Layer 6 of a small transformer language model trained on English Wikipedia (12 layers, counted from 0, width 128).
Take only the direct path to the model's output, skipping the later layers: a vector added to the residual stream pushes a token's score in proportion to its dot product with that token's output vector.

Output vectors of the tokens that the questions are about. A number n stands for (n - 500) times 0.0024.
"ate": 677 410 616 591 419 635 467 481 433 334 529 522 574 523 647 539 462 572 245 609 704 481 406 411 216 551 375 472 433 462 519 608 606 500 193 328 398 504 486 480 643 206 529 797 473 266 316 594 592 671 507 593 315 468 536 594 260 613 435 690 500 593 548 404 521 383 443 215 429 622 584 719 594 660 460 338 489 447 450 718 438 487 492 337 655 527 343 319 185 544 548 431 452 617 642 328 749 479 474 655 612 537 427 713 367 280 538 538 590 461 414 542 557 419 323 635 428 433 575 613 371 398 153 510 336 439 425 462
"Note": 592 454 477 563 378 457 575 602 497 424 269 439 531 607 260 521 664 431 480 325 599 464 341 533 566 440 733 520 469 597 513 450 500 565 415 507 639 379 534 531 524 274 549 400 469 489 739 430 541 475 445 523 428 637 353 552 635 652 607 732 776 514 465 667 585 483 519 557 684 595 580 556 533 529 541 571 575 444 366 569 566 311 616 450 543 480 399 181 608 677 507 509 416 386 559 350 572 351 405 440 546 380 581 511 630 750 544 564 352 768 503 441 575 365 509 466 723 588 463 407 597 269 472 565 407 523 297 464
"Standing": 385 438 335 483 384 526 596 477 439 344 385 500 581 621 589 521 663 394 565 442 514 337 761 544 483 520 479 524 463 591 468 461 568 517 520 493 518 411 603 635 737 271 460 534 619 724 449 464 745 647 484 657 417 508 410 468 530 570 528 773 630 626 562 696 524 478 510 551 572 417 638 525 686 608 441 518 408 435 403 548 507 534 645 396 367 568 413 354 464 603 489 348 671 436 532 192 411 476 660 532 346 593 311 359 681 476 550 565 382 693 472 413 473 503 512 346 617 676 377 450 510 621 407 467 577 573 216 503
"đ": 596 789 416 384 607 458 507 475 533 419 558 505 627 536 619 484 534 292 641 463 666 308 870 566 509 673 594 421 253 487 608 417 442 473 633 496 311 292 468 471 702 342 417 775 467 547 718 313 650 709 472 710 589 419 545 464 472 698 598 500 858 419 621 802 519 543 546 458 490 516 448 330 435 707 478 187 423 566 798 410 383 599 470 596 237 459 562 357 338 794 481 640 588 433 410 527 349 283 610 403 555 408 362 685 255 642 489 483 456 596 560 623 206 261 600 484 580 615 697 371 708 683 715 512 349 453 663 793
"uction": 541 581 628 349 549 361 538 572 607 598 485 400 461 533 774 265 468 507 288 531 713 510 538 609 678 562 427 580 415 560 488 527 612 389 521 402 271 414 470 476 671 231 269 644 618 559 687 452 751 634 485 376 479 271 612 295 705 115 565 588 495 573 649 766 691 469 650 513 542 489 658 462 446 540 324 562 308 444 465 381 475 606 641 419 485 543 515 436 488 623 367 304 648 304 522 343 595 376 692 500 721 368 491 638 528 495 715 741 465 759 336 770 589 763 585 388 476 767 676 482 283 534 553 437 616 557 437 802
" Singles": 396 784 549 493 399 610 523 568 425 550 538 361 549 562 325 382 625 412 556 584 529 291 849 637 539 351 723 432 509 340 459 550 708 650 554 637 476 650 583 687 482 242 386 535 662 440 618 526 592 522 493 535 524 228 596 558 448 582 439 471 569 817 442 732 400 396 412 555 668 698 478 507 476 534 621 642 555 467 658 500 230 699 618 691 543 319 542 435 562 518 565 670 707 592 378 545 368 383 699 621 550 375 599 277 274 615 786 447 427 634 482 796 537 379 337 434 717 520 290 435 618 567 537 496 567 335 576 600
" childhood": 620 539 389 484 593 638 553 749 579 585 404 324 524 528 542 321 456 388 722 359 576 531 688 716 564 421 624 504 565 453 561 504 710 465 551 600 330 342 579 534 551 375 599 638 408 279 540 399 378 553 413 545 627 421 325 512 816 328 535 561 487 449 444 511 394 441 357 242 538 490 667 412 466 591 636 156 394 459 727 467 451 567 658 523 445 507 463 276 345 670 488 240 371 415 399 315 419 549 376 610 616 540 637 428 379 531 625 710 330 545 379 367 290 500 473 395 855 628 413 405 538 703 262 316 395 518 500 511
"Game": 504 438 402 416 475 609 322 580 466 468 561 525 417 557 504 387 566 283 584 380 488 343 648 371 504 439 600 602 370 395 476 607 587 329 518 489 557 398 573 419 388 271 500 560 657 527 481 359 669 688 394 543 385 584 479 474 409 543 604 706 727 642 440 727 494 625 532 431 642 460 547 603 597 553 597 561 483 573 756 345 518 546 626 494 583 491 465 541 518 631 389 410 515 279 754 387 305 405 655 562 603 706 682 350 370 568 689 615 287 735 312 521 591 581 650 399 633 377 380 500 601 626 473 725 504 366 339 383
"sław": 864 901 285 659 667 485 386 668 451 537 248 489 702 505 653 376 710 477 534 348 379 396 505 700 420 603 466 529 518 683 532 500 509 408 367 775 389 121 606 649 474 397 401 574 450 521 808 495 326 728 600 551 693 307 505 347 515 645 909 465 797 417 397 685 616 403 161 293 782 711 561 350 505 819 413 450 469 659 520 466 321 512 651 392 444 533 433 670 319 863 453 248 710 402 564 614 319 248 303 625 735 610 344 525 335 450 475 723 570 424 465 478 274 296 721 430 565 524 723 319 467 475 530 382 425 389 634 532
" born": 385 531 241 729 511 675 568 667 375 238 285 425 629 525 594 355 232 457 465 182 336 582 553 709 427 569 595 414 431 541 533 414 697 548 323 559 325 481 665 500 511 649 654 650 556 441 488 437 586 522 354 298 583 324 558 565 559 531 639 481 805 564 396 542 303 589 571 446 648 391 557 371 481 627 437 299 525 640 578 503 323 513 623 725 142 544 565 524 530 574 670 230 559 483 384 641 361 585 403 421 394 586 386 574 549 378 581 474 404 659 440 482 490 368 558 715 815 576 531 389 542 503 492 462 488 462 594 628
"crustacea": 384 967 533 706 495 825 424 518 482 373 36 314 910 643 747 524 352 450 422 392 475 476 478 713 695 505 726 602 332 181 660 429 740 357 463 627 454 453 556 508 679 540 391 580 507 276 526 363 682 654 289 689 882 528 533 520 521 472 692 482 829 708 629 664 517 500 235 449 813 622 748 612 505 778 387 348 383 560 530 470 467 504 448 483 438 350 577 353 462 624 500 324 626 448 669 856 529 370 421 574 743 606 447 520 305 786 693 624 319 644 605 770 335 289 466 491 709 537 360 471 275 672 384 560 343 537 500 505
"parent": 404 510 476 568 668 388 326 536 238 512 510 253 565 545 588 542 259 533 918 554 566 391 732 428 616 595 697 584 399 484 571 487 632 410 649 636 355 504 551 628 534 574 447 597 621 559 744 246 713 732 305 525 440 529 577 744 541 323 629 655 394 711 710 708 617 493 569 513 748 386 758 684 870 579 397 509 469 398 487 520 583 384 521 643 443 406 696 342 476 378 440 370 609 312 491 600 475 434 459 539 698 641 546 433 642 592 693 828 427 554 462 500 633 433 548 396 490 493 370 322 496 773 579 485 467 634 504 488
"place": 426 471 323 457 467 319 367 484 556 310 592 265 689 496 666 495 464 258 637 180 509 497 634 591 688 450 435 555 490 374 636 692 528 284 693 710 460 405 521 521 527 583 496 435 596 354 590 420 702 397 419 475 547 313 593 610 514 475 257 406 485 318 705 723 662 396 414 446 552 650 632 588 584 624 340 567 555 670 389 380 575 887 358 530 338 270 710 440 492 319 366 574 589 291 504 460 359 452 292 669 491 522 255 321 610 485 529 318 403 572 458 545 450 367 589 383 500 629 305 434 256 753 137 448 374 365 474 352
"):": 751 606 254 493 472 457 503 400 656 256 646 482 609 504 609 315 566 522 703 260 534 264 436 461 540 345 578 516 628 508 760 428 573 459 636 361 340 582 558 280 712 504 576 420 445 504 744 339 750 428 356 413 598 739 612 630 404 571 475 590 388 649 413 539 475 566 531 594 762 361 530 396 784 743 200 508 455 460 500 446 333 547 612 426 324 410 404 434 614 867 482 651 714 442 753 475 471 556 386 678 564 517 496 380 512 566 419 342 607 436 606 792 356 450 390 496 763 558 391 591 436 489 352 358 632 394 609 441
"Scientific": 455 490 479 461 545 456 603 601 365 316 467 469 304 610 532 471 615 343 751 211 738 448 474 559 686 591 223 727 557 421 387 544 526 749 418 561 246 330 639 538 717 310 467 637 625 336 456 338 765 634 513 428 767 495 240 313 769 536 608 625 723 509 464 729 717 496 438 510 490 746 631 553 715 583 500 563 346 327 553 565 432 596 609 472 538 524 537 190 249 484 263 96 652 430 595 409 456 264 450 476 427 809 379 666 593 484 628 509 542 477 646 925 26 467 569 351 631 527 449 245 509 373 669 496 586 679 431 639
"length": 484 619 420 374 250 454 441 518 545 542 403 151 579 539 590 441 895 308 457 268 430 496 564 826 458 360 437 510 515 187 787 355 550 577 636 677 545 413 548 441 684 588 415 641 561 311 731 213 469 669 625 788 548 357 593 436 567 714 616 488 812 578 447 781 616 461 358 389 611 633 496 657 617 565 510 370 544 733 634 418 566 627 411 658 336 582 617 278 265 558 402 587 391 496 739 534 207 245 386 500 744 530 402 555 491 698 866 785 535 811 397 655 544 453 359 347 846 604 524 447 350 458 569 278 420 316 743 445
" throw": 481 632 611 596 397 613 308 513 683 493 352 344 569 507 366 452 443 424 202 478 407 557 647 633 472 469 446 302 522 537 520 681 705 525 589 575 567 520 650 549 586 253 494 426 551 565 616 704 742 493 558 662 471 377 467 420 462 645 468 656 602 540 387 531 561 667 415 489 472 650 503 468 392 585 439 422 618 718 829 392 330 432 712 509 465 555 484 414 377 536 481 375 557 257 362 533 291 616 584 695 500 581 654 463 561 520 644 460 342 437 596 603 291 443 451 571 673 458 496 491 343 447 327 394 413 572 564 479
" thus": 460 534 295 587 455 599 489 547 456 461 452 399 616 492 397 455 658 419 440 433 472 430 690 774 669 500 369 414 457 408 653 392 604 359 656 366 326 433 545 424 485 626 527 617 530 536 486 525 617 395 539 697 574 331 580 713 707 532 649 785 569 493 614 487 437 560 465 546 592 467 691 467 546 625 332 368 583 630 535 534 513 641 490 500 614 520 605 382 513 444 265 461 576 456 704 517 272 491 421 593 361 573 471 427 624 577 612 705 406 451 464 438 321 370 668 494 590 492 576 409 575 421 510 360 356 314 334 615
",": 364 522 482 478 618 392 503 568 481 567 461 655 456 430 366 589 359 713 375 514 469 561 386 468 465 352 527 523 578 437 692 548 484 567 318 302 444 557 451 416 385 581 521 475 463 595 448 531 251 405 449 401 324 564 485 469 493 490 380 343 331 353 477 367 477 610 453 573 321 346 410 551 772 466 587 617 415 699 404 351 613 440 455 466 536 655 572 630 503 229 561 586 425 550 322 629 519 687 457 514 411 360 625 573 446 394 412 475 694 351 512 409 569 535 366 506 418 431 500 539 464 442 712 609 635 604 595 421
"ver": 346 396 357 410 359 368 512 604 463 479 339 544 606 486 684 566 500 452 461 358 790 457 468 360 403 427 518 383 399 781 483 552 460 284 539 504 555 428 523 648 503 216 427 430 519 329 537 577 570 702 400 718 450 549 276 636 561 503 468 409 455 702 393 637 374 462 738 601 768 564 626 404 437 579 349 467 461 482 833 506 472 541 441 528 503 497 593 554 380 587 461 423 511 399 413 353 659 362 189 572 615 396 527 496 378 324 387 527 574 489 436 447 579 736 611 269 637 575 437 494 486 337 507 575 396 510 500 521

Each question shows what one neuron of this layer's MLP adds at an activation of 1. A number n stands for (n - 500) times 0.001.

n163: 477 447 574 506 489 351 512 422 531 632 560 479 635 29 467 614 565 447 535 473 598 583 482 540 447 395 567 413 377 432 668 421 339 488 478 701 427 614 365 388 402 643 645 522 633 678 329 530 421 335 646 526 532 434 520 668 609 593 454 235 355 616 450 497 606 474 447 403 462 521 222 404 441 452 395 424 596 672 565 593 576 555 438 402 687 508 488 491 592 341 666 567 548 384 481 450 459 467 403 586 529 575 552 390 459 537 482 579 534 470 476 533 615 477 421 817 606 616 480 484 380 418 433 491 491 581 382 452
Which of these tokens does it push down most? "Scientific"

n63: 205 377 585 461 431 563 387 521 515 416 656 415 449 283 523 542 610 546 500 480 221 503 377 524 497 573 530 416 322 383 336 602 504 375 361 394 633 565 384 393 321 365 580 538 384 438 456 662 410 492 652 435 412 635 337 500 460 599 567 518 537 488 602 527 493 494 445 490 572 236 377 595 472 437 514 642 593 477 346 546 548 591 424 565 619 638 671 651 547 518 387 603 735 486 569 385 604 799 745 532 660 333 568 690 246 602 329 672 538 430 517 558 533 551 513 559 689 397 413 387 554 428 500 480 751 509 497 447
Which three tokens does it push up most, strongest first? ",", "Game", "ate"

n157: 599 344 248 386 425 456 558 554 549 814 531 394 473 387 367 456 772 503 330 393 490 585 596 327 665 329 271 516 515 541 438 310 705 497 548 371 379 544 547 507 618 560 315 478 451 442 467 507 575 286 658 477 442 600 620 541 569 474 440 511 574 430 483 480 405 642 439 619 469 517 529 581 283 602 661 563 487 339 470 493 684 300 438 542 430 555 314 285 667 473 487 453 410 665 625 558 612 485 317 380 500 349 575 642 565 564 458 473 504 411 584 687 385 819 441 587 454 195 611 575 635 530 518 237 369 597 558 526
Which of these tokens does it push up most? " thus"

n213: 617 432 691 537 550 587 645 526 571 414 317 345 176 917 525 296 509 453 530 588 528 506 377 301 491 351 631 450 487 451 394 413 473 509 564 418 470 414 564 535 520 356 247 412 541 336 575 462 476 482 439 408 185 431 479 592 608 544 512 572 478 427 565 522 450 574 513 458 453 441 536 500 582 264 568 590 549 391 350 412 720 251 575 550 457 517 417 578 514 479 564 418 321 537 546 325 596 351 420 569 481 442 536 665 414 410 513 519 379 503 653 591 549 631 441 711 682 392 459 676 442 431 355 503 472 438 453 440
Which two tokens does it push up most, strongest first? "Note", "ate"

n303: 419 615 506 477 517 413 414 537 486 729 621 468 636 844 553 360 389 590 591 512 480 368 461 521 471 450 542 387 463 436 454 317 656 469 587 488 547 574 610 417 528 473 583 485 417 368 430 434 483 439 330 430 445 383 500 591 471 368 475 497 539 375 497 507 399 443 543 413 523 550 294 447 525 669 302 461 506 515 382 535 529 432 366 679 497 518 521 479 365 432 549 426 515 204 509 432 561 380 715 404 633 446 470 569 623 368 640 751 281 565 583 361 532 545 533 491 315 532 555 546 484 571 332 494 594 508 628 271
Which of these tokens does it push up most? "parent"

n272: 425 731 442 402 593 465 620 562 606 579 413 574 509 201 500 448 692 595 714 470 506 326 426 643 556 362 436 584 475 535 547 592 589 318 525 407 484 605 734 358 443 457 596 512 521 428 526 658 466 383 403 562 538 485 575 644 570 634 489 722 570 442 592 490 391 634 394 489 447 461 500 624 584 619 528 488 535 382 536 564 401 691 619 508 709 394 397 345 569 510 451 442 389 620 652 560 348 655 385 509 535 471 457 408 487 292 494 544 299 407 479 544 398 474 492 453 646 542 539 664 559 340 558 331 506 441 468 586
Which three tokens does it push up most, strongest first? " thus", "):", " childhood"

n58: 436 481 540 500 411 562 497 709 545 534 416 554 384 358 470 444 399 519 556 539 609 603 584 402 648 647 586 716 541 404 595 661 428 550 545 572 503 611 610 477 335 493 664 348 610 473 447 414 555 556 279 521 303 539 274 642 701 531 406 351 421 449 484 602 439 389 473 587 375 313 634 576 368 400 366 513 708 407 528 476 791 503 465 652 363 419 447 436 397 407 481 462 241 265 685 384 525 514 437 562 628 484 623 706 629 367 523 535 470 423 444 515 496 472 448 544 348 385 320 638 444 454 546 553 468 553 410 199
Which of these tokens does it push up most? "parent"

n176: 346 463 447 487 429 696 480 696 497 222 555 388 365 302 230 524 710 409 526 445 703 710 475 546 646 379 545 500 493 550 323 569 435 550 328 445 420 577 694 352 260 524 563 450 460 486 624 437 375 488 594 362 641 456 467 351 511 419 648 556 323 418 561 428 564 627 771 513 456 377 362 610 311 535 571 594 513 486 556 555 454 608 639 577 558 579 622 607 526 413 350 543 411 430 482 536 524 613 667 451 513 394 542 412 604 482 462 718 546 425 241 560 402 297 484 471 678 555 523 415 262 253 357 368 421 395 459 734
Which of these tokens does it push up most? " thus"

n234: 326 458 561 637 432 318 416 507 580 663 338 735 595 438 366 684 547 559 557 391 592 520 507 411 353 430 554 478 291 601 841 263 437 357 472 444 706 487 593 503 514 460 513 517 535 652 491 409 367 689 597 633 587 612 474 371 431 620 579 399 383 445 552 699 422 439 483 532 588 553 575 750 500 587 401 426 628 595 421 528 621 697 487 556 594 588 540 620 540 387 458 529 523 371 377 403 542 569 339 462 633 442 707 473 625 551 540 529 606 603 343 469 340 587 547 365 651 620 441 363 525 287 722 727 289 488 386 528
Which of these tokens does it push up most? "ver"

n121: 464 443 627 437 595 548 643 399 521 435 585 683 406 556 352 444 310 339 444 266 477 593 497 500 638 667 381 409 459 631 285 414 362 600 352 601 318 538 331 467 479 401 484 551 268 493 497 371 543 656 464 504 561 387 487 724 572 535 409 432 358 488 426 553 503 433 524 528 522 332 329 406 727 749 490 612 509 690 504 405 273 411 452 515 620 624 645 513 479 468 472 544 464 377 497 647 602 443 460 407 663 566 567 580 425 340 497 481 365 565 467 440 658 475 773 527 592 615 390 453 443 397 480 513 688 424 455 812
Which of these tokens does it push down most? "length"

n146: 595 362 373 486 343 363 511 482 640 452 491 421 506 437 413 533 391 528 361 420 483 468 692 422 676 431 456 417 476 463 655 558 536 511 569 537 512 575 416 584 604 585 584 512 544 515 557 538 489 385 497 400 455 365 478 578 567 491 423 327 413 508 511 600 661 573 500 398 676 511 512 598 530 428 420 436 444 341 298 426 427 424 412 500 521 571 584 622 610 490 542 533 615 425 488 165 582 566 483 461 531 461 488 550 467 391 168 382 443 429 514 305 487 639 546 440 602 414 330 491 690 547 503 622 614 510 732 482
Which of these tokens does it push down most? "crustacea"

n189: 569 468 466 532 388 678 516 397 534 649 635 419 376 644 573 531 519 432 405 612 751 463 286 490 428 467 724 441 573 442 644 483 591 373 644 609 169 404 783 636 580 460 433 644 415 452 475 426 689 583 544 614 552 122 516 554 529 349 687 442 507 558 533 622 617 484 349 547 360 552 435 588 500 602 555 446 487 568 318 649 504 407 425 463 699 538 463 322 511 420 519 474 513 450 442 355 464 467 577 686 471 730 432 686 507 497 670 364 462 548 377 552 580 399 491 531 607 313 553 356 425 532 325 433 372 438 513 595
Which of these tokens does it push up most? "ate"

n312: 557 412 738 522 604 525 421 449 449 314 503 574 455 667 280 419 519 595 472 619 428 387 449 368 282 497 656 630 390 554 464 635 610 411 373 305 552 480 664 377 509 553 531 624 466 382 577 470 476 360 465 384 477 662 472 353 532 720 503 411 482 505 471 429 543 469 627 586 463 517 524 698 684 432 500 659 551 615 472 594 494 459 540 508 334 482 265 494 516 385 579 385 480 585 464 509 608 436 524 358 509 351 408 464 594 556 535 395 560 540 351 425 506 319 470 606 633 578 505 584 544 585 503 488 627 529 697 549
Which of these tokens does it push down most? " thus"

n149: 515 421 448 170 408 643 487 395 569 699 652 590 597 321 606 672 510 590 464 470 533 586 403 507 520 429 346 595 653 540 874 696 379 445 387 635 650 635 504 354 421 400 497 419 575 588 478 510 589 589 514 420 652 530 503 433 563 428 429 319 671 400 630 613 546 437 556 468 537 423 608 421 345 376 549 555 621 734 682 594 646 480 644 611 657 416 445 465 592 552 520 624 338 573 399 468 814 381 585 742 573 477 531 528 479 438 473 381 500 611 503 384 649 555 656 408 476 782 433 636 504 485 538 745 443 467 480 550
Which of these tokens does it push up most? "ver"

n249: 432 346 443 405 531 430 462 578 546 479 661 600 408 536 497 443 292 701 459 310 295 487 368 445 399 540 513 355 341 584 633 687 420 674 460 378 490 411 604 619 472 450 500 568 377 750 528 584 608 530 523 226 165 572 636 607 402 672 443 374 450 346 497 477 603 388 685 557 571 343 510 360 486 461 633 714 443 688 575 588 558 420 448 438 542 544 636 503 586 446 474 551 444 486 456 593 481 612 357 560 361 366 507 439 552 510 710 638 548 452 659 497 554 442 546 476 473 500 599 313 682 550 517 520 529 459 807 469
Which of these tokens does it push down most? "crustacea"

n34: 447 441 666 541 489 395 570 463 427 484 578 524 561 533 609 500 319 506 532 389 467 283 361 366 482 437 500 663 487 506 719 437 554 595 522 548 427 445 375 530 414 757 552 441 626 500 506 433 567 473 671 578 488 611 433 315 503 298 650 566 591 575 515 364 418 488 459 477 467 613 466 417 403 456 543 393 462 358 484 639 596 418 265 368 500 553 233 516 389 702 366 669 431 584 453 594 521 447 400 517 686 419 608 525 541 684 655 491 562 582 258 455 645 566 554 447 497 658 435 522 663 497 497 567 590 581 559 564
Which of these tokens does it push down most? " throw"

n289: 283 587 500 510 552 467 500 660 363 572 630 429 503 308 555 563 548 412 592 456 507 566 426 447 371 531 587 583 432 644 527 269 587 464 510 407 576 590 454 345 242 573 599 443 232 240 503 309 503 574 559 511 440 350 523 457 579 383 395 687 656 478 415 722 611 483 614 513 261 551 507 729 707 776 638 597 440 378 363 456 701 407 730 413 381 518 548 380 358 341 646 517 674 633 383 188 574 391 625 454 466 689 686 461 579 395 587 477 465 656 259 430 526 474 629 539 569 628 445 401 582 526 510 376 636 518 487 496
Which of these tokens does it push up most? "parent"

n85: 427 522 513 472 446 412 447 487 533 490 583 409 457 763 687 511 636 491 675 494 456 585 352 378 535 564 403 300 228 293 675 399 564 543 408 718 456 410 749 371 490 546 614 473 552 617 391 464 446 610 370 403 453 621 537 506 436 572 374 587 571 594 560 456 478 578 640 479 528 462 312 500 463 734 579 455 599 509 441 424 627 558 342 614 679 639 445 474 640 574 512 457 557 607 583 423 647 609 351 436 657 352 529 634 430 568 552 378 586 567 616 373 433 227 500 597 419 445 431 612 458 309 354 352 802 529 516 381
Which two tokens does it push up most, strongest first? "):", "ate"

n102: 697 500 626 570 473 353 617 529 756 593 610 438 330 657 465 573 417 500 421 519 497 664 439 637 534 468 474 376 639 556 719 400 587 549 392 465 457 543 454 582 567 353 576 372 467 674 458 455 453 450 637 497 571 334 470 529 451 456 600 514 353 604 407 529 537 362 464 416 370 425 351 523 605 847 370 583 402 478 418 310 455 334 562 423 540 553 510 516 435 556 353 707 484 537 607 483 337 358 545 256 432 701 581 497 404 571 494 367 513 647 398 628 323 428 372 427 388 503 240 347 609 576 391 484 600 455 484 540
Which of these tokens does it push down most? "ver"

n131: 625 422 522 267 628 281 329 446 532 471 448 597 491 543 637 660 419 549 643 758 570 472 563 727 607 419 481 240 506 497 680 676 461 340 577 525 467 587 500 509 399 346 321 301 392 603 538 528 468 380 344 517 566 534 446 464 469 618 456 456 566 565 527 371 343 578 481 683 606 687 481 493 301 649 382 475 575 460 467 556 469 572 448 543 660 459 403 305 662 439 383 425 534 533 599 513 467 442 659 476 518 733 491 566 364 384 463 554 490 678 609 546 497 351 427 529 538 583 509 478 527 628 500 519 555 531 558 408
Which of these tokens does it push down most? " born"

n103: 454 611 623 451 607 481 351 556 564 582 479 400 431 299 503 763 508 361 717 697 494 521 300 571 432 476 427 357 484 453 409 598 348 445 692 578 535 494 486 470 544 753 567 263 535 466 509 561 508 304 467 588 550 384 462 334 517 497 503 441 448 547 381 406 588 447 325 526 382 598 630 628 438 645 680 442 517 583 419 439 746 552 393 573 722 322 497 453 487 576 509 613 467 574 506 645 547 457 618 434 521 613 463 374 437 295 658 400 472 442 597 547 576 401 466 475 497 580 596 426 562 523 408 397 548 395 518 411
Which of these tokens does it push up most? "place"

n84: 681 527 478 356 456 513 552 416 535 422 593 488 569 515 249 389 582 423 503 391 485 376 682 577 503 456 560 430 552 509 333 405 559 563 462 335 408 521 423 525 411 547 590 578 518 646 352 604 282 350 371 537 476 540 617 393 548 500 482 415 576 675 365 392 686 458 432 467 417 414 689 745 442 244 558 579 506 365 601 302 562 695 463 663 178 472 500 416 415 394 440 587 516 520 400 373 439 548 604 390 454 346 465 325 513 421 604 503 429 406 588 396 521 388 409 604 468 350 433 452 564 436 709 538 345 475 650 510
Which of these tokens does it push up most? " Singles"

n177: 638 717 633 439 491 651 461 390 475 120 533 336 449 541 544 715 679 441 398 384 507 659 391 424 388 543 513 304 392 432 407 444 560 289 645 620 647 542 481 513 595 547 442 548 562 386 440 439 565 660 577 655 516 563 340 524 434 436 535 431 490 576 224 423 607 442 296 576 578 513 408 595 514 607 335 466 529 474 410 646 526 560 497 509 332 315 584 572 670 295 700 381 411 625 349 458 253 416 557 421 705 635 357 357 615 524 409 610 562 552 510 540 412 507 416 573 433 415 519 483 295 576 395 510 348 548 565 433
Which three tokens does it push up most, strongest first? "crustacea", "length", "place"

n50: 539 543 509 457 486 453 414 509 577 407 562 352 415 133 384 428 333 596 509 509 360 587 494 616 602 488 524 409 649 471 358 397 519 489 349 527 575 268 350 456 584 320 317 335 717 518 464 587 370 520 392 682 561 521 614 398 552 494 410 696 419 503 491 527 509 540 347 461 616 678 500 509 371 361 500 428 668 584 694 582 617 419 550 406 360 563 470 592 552 656 474 380 497 440 649 500 555 532 449 438 601 363 494 521 485 659 518 523 549 360 372 577 513 548 436 506 395 389 281 408 634 638 518 437 430 415 451 478
Which three tokens does it push up most, strongest first? " throw", "sław", " childhood"

n167: 416 597 497 702 481 788 600 483 401 476 546 369 564 490 440 538 469 428 375 434 477 774 456 407 566 483 248 587 731 520 426 605 528 586 623 487 721 435 612 530 567 541 529 431 461 625 484 574 544 443 487 651 458 559 401 608 511 475 513 482 732 552 457 515 686 574 424 487 497 592 521 383 331 554 383 490 529 428 543 396 236 500 572 366 500 524 547 383 362 588 648 612 434 335 301 601 321 431 614 316 347 767 500 595 503 473 557 438 438 409 644 466 478 336 316 563 554 251 578 503 489 363 395 483 375 174 464 426
Which of these tokens does it push up most? " throw"

n61: 282 606 511 588 572 404 466 554 546 262 601 497 487 592 482 565 490 510 228 291 593 343 446 489 638 419 320 425 533 432 668 441 555 409 510 573 459 500 382 444 474 404 426 333 492 591 454 660 608 201 500 519 524 444 493 557 246 493 600 561 592 304 562 488 637 500 431 577 370 524 655 496 504 592 349 252 449 393 357 556 203 186 662 157 437 432 511 446 515 334 388 392 490 474 482 438 476 500 560 520 349 514 554 521 182 439 514 514 551 580 549 513 481 626 513 511 603 332 716 352 500 390 358 504 656 717 644 344
Which of these tokens does it push up most? " throw"

n278: 254 618 449 523 617 454 441 701 488 546 349 286 445 630 439 670 418 490 497 420 619 510 242 535 407 517 415 591 426 421 301 327 440 468 450 353 627 380 610 429 613 514 704 257 543 580 545 292 406 557 598 475 382 477 381 445 389 546 673 624 476 460 510 628 493 693 528 458 444 560 566 589 650 829 469 700 461 642 475 248 593 750 500 409 270 580 493 645 617 496 351 396 470 663 503 391 385 581 608 436 549 341 452 592 553 449 547 539 569 647 487 565 408 485 462 475 476 643 648 462 616 577 456 446 264 286 480 664
Which two tokens does it push up most, strongest first? "length", "sław"

n46: 563 440 210 397 491 507 381 563 437 459 381 608 454 139 662 671 430 319 481 423 459 382 612 450 376 341 503 587 378 569 680 582 582 593 467 316 612 466 445 662 575 490 578 487 684 664 564 359 443 493 458 444 456 391 438 401 375 534 614 570 634 408 525 478 456 629 420 466 760 551 437 661 309 396 497 595 578 354 441 451 496 516 347 425 578 611 389 510 651 475 459 491 551 517 360 540 399 807 585 577 484 419 659 477 463 493 441 576 620 506 656 279 638 507 633 328 637 600 449 630 744 546 549 533 343 535 427 349
Which two tokens does it push up most, strongest first? "Game", "Standing"

n67: 413 463 487 478 398 655 413 404 417 393 554 754 512 391 539 655 422 541 417 544 661 468 588 309 478 551 448 479 517 516 536 668 365 500 530 503 497 574 388 372 547 588 435 493 619 543 134 458 530 496 471 517 662 456 466 376 338 452 543 597 381 485 459 648 572 419 394 570 450 598 464 730 460 519 309 536 768 412 441 387 366 477 475 485 534 494 793 434 263 345 447 441 335 579 674 530 537 727 403 527 644 611 497 660 537 555 423 541 513 456 567 450 447 374 446 520 487 660 413 622 631 535 270 449 582 738 547 595
Which of these tokens does it push up most? "ate"

n115: 454 431 255 476 378 701 414 635 395 448 584 459 338 522 525 386 404 445 821 447 483 461 518 565 635 500 468 490 533 476 528 667 630 351 350 454 341 585 714 620 597 475 357 544 500 562 463 536 467 420 464 470 445 601 287 484 415 436 722 546 461 406 646 618 386 599 507 319 621 350 457 470 460 387 315 500 558 455 428 432 434 628 378 349 585 715 560 395 412 605 473 531 825 401 547 375 473 677 532 487 335 452 288 399 386 414 550 589 337 503 811 370 535 842 302 460 539 650 675 525 333 393 496 652 559 465 393 608
Which of these tokens does it push up most? "Standing"

n95: 627 407 707 457 635 833 327 312 337 504 538 429 319 516 600 583 365 470 533 636 584 598 451 376 486 545 507 474 406 590 615 388 608 592 576 493 608 543 515 476 558 444 388 362 252 425 403 608 462 680 514 452 477 639 635 602 477 551 680 429 524 513 551 682 255 317 351 431 426 612 352 420 621 645 362 691 662 517 323 526 549 462 527 340 572 539 666 666 418 394 626 401 343 338 641 504 550 174 462 552 483 493 297 388 600 538 835 366 486 528 479 500 590 556 516 582 465 408 484 588 674 455 350 476 333 448 574 420
Which of these tokens does it push up most? "ate"

n187: 372 447 335 628 536 547 639 575 438 420 453 456 384 466 449 548 548 347 482 456 447 487 649 366 494 379 429 506 647 494 468 397 430 415 438 459 634 549 471 576 711 770 564 615 419 582 497 416 808 533 455 401 441 355 573 483 636 544 388 334 519 474 559 266 348 707 701 403 478 481 611 254 539 384 493 461 635 512 456 398 318 561 478 527 570 407 513 546 497 608 500 427 377 654 523 497 550 691 372 579 258 512 510 484 669 513 570 577 209 480 561 403 615 368 557 563 529 449 461 660 565 631 719 522 538 392 441 678
Which of these tokens does it push down most? "sław"

n166: 538 490 532 345 664 485 571 576 692 287 528 459 661 391 352 540 569 407 473 472 359 657 511 301 583 321 465 490 607 521 496 283 471 584 400 374 574 483 705 532 611 564 294 254 553 555 357 624 458 500 489 659 575 597 429 481 596 392 537 317 500 574 541 726 555 452 460 267 569 555 554 552 435 649 543 581 713 724 749 369 627 408 635 484 382 519 588 240 477 396 517 335 312 583 421 518 411 600 595 443 356 409 353 386 679 532 496 486 511 331 409 652 538 806 293 646 521 242 530 529 674 470 479 317 611 557 469 533
Which of these tokens does it push up most? " throw"

n317: 454 332 530 546 603 352 593 525 425 500 405 541 443 449 233 490 626 474 377 396 456 688 463 321 306 363 554 578 528 418 440 456 698 589 539 616 437 517 473 632 387 503 578 500 542 543 401 648 494 418 385 529 468 476 661 468 543 525 489 367 305 393 547 645 500 410 469 687 705 506 485 582 404 600 368 521 543 477 465 446 615 560 444 558 465 671 554 562 354 477 480 434 467 619 608 460 645 595 359 739 512 537 527 567 581 515 578 340 399 535 428 569 585 533 478 407 636 303 444 648 548 400 612 386 737 618 488 500
Which of these tokens does it push down most? "đ"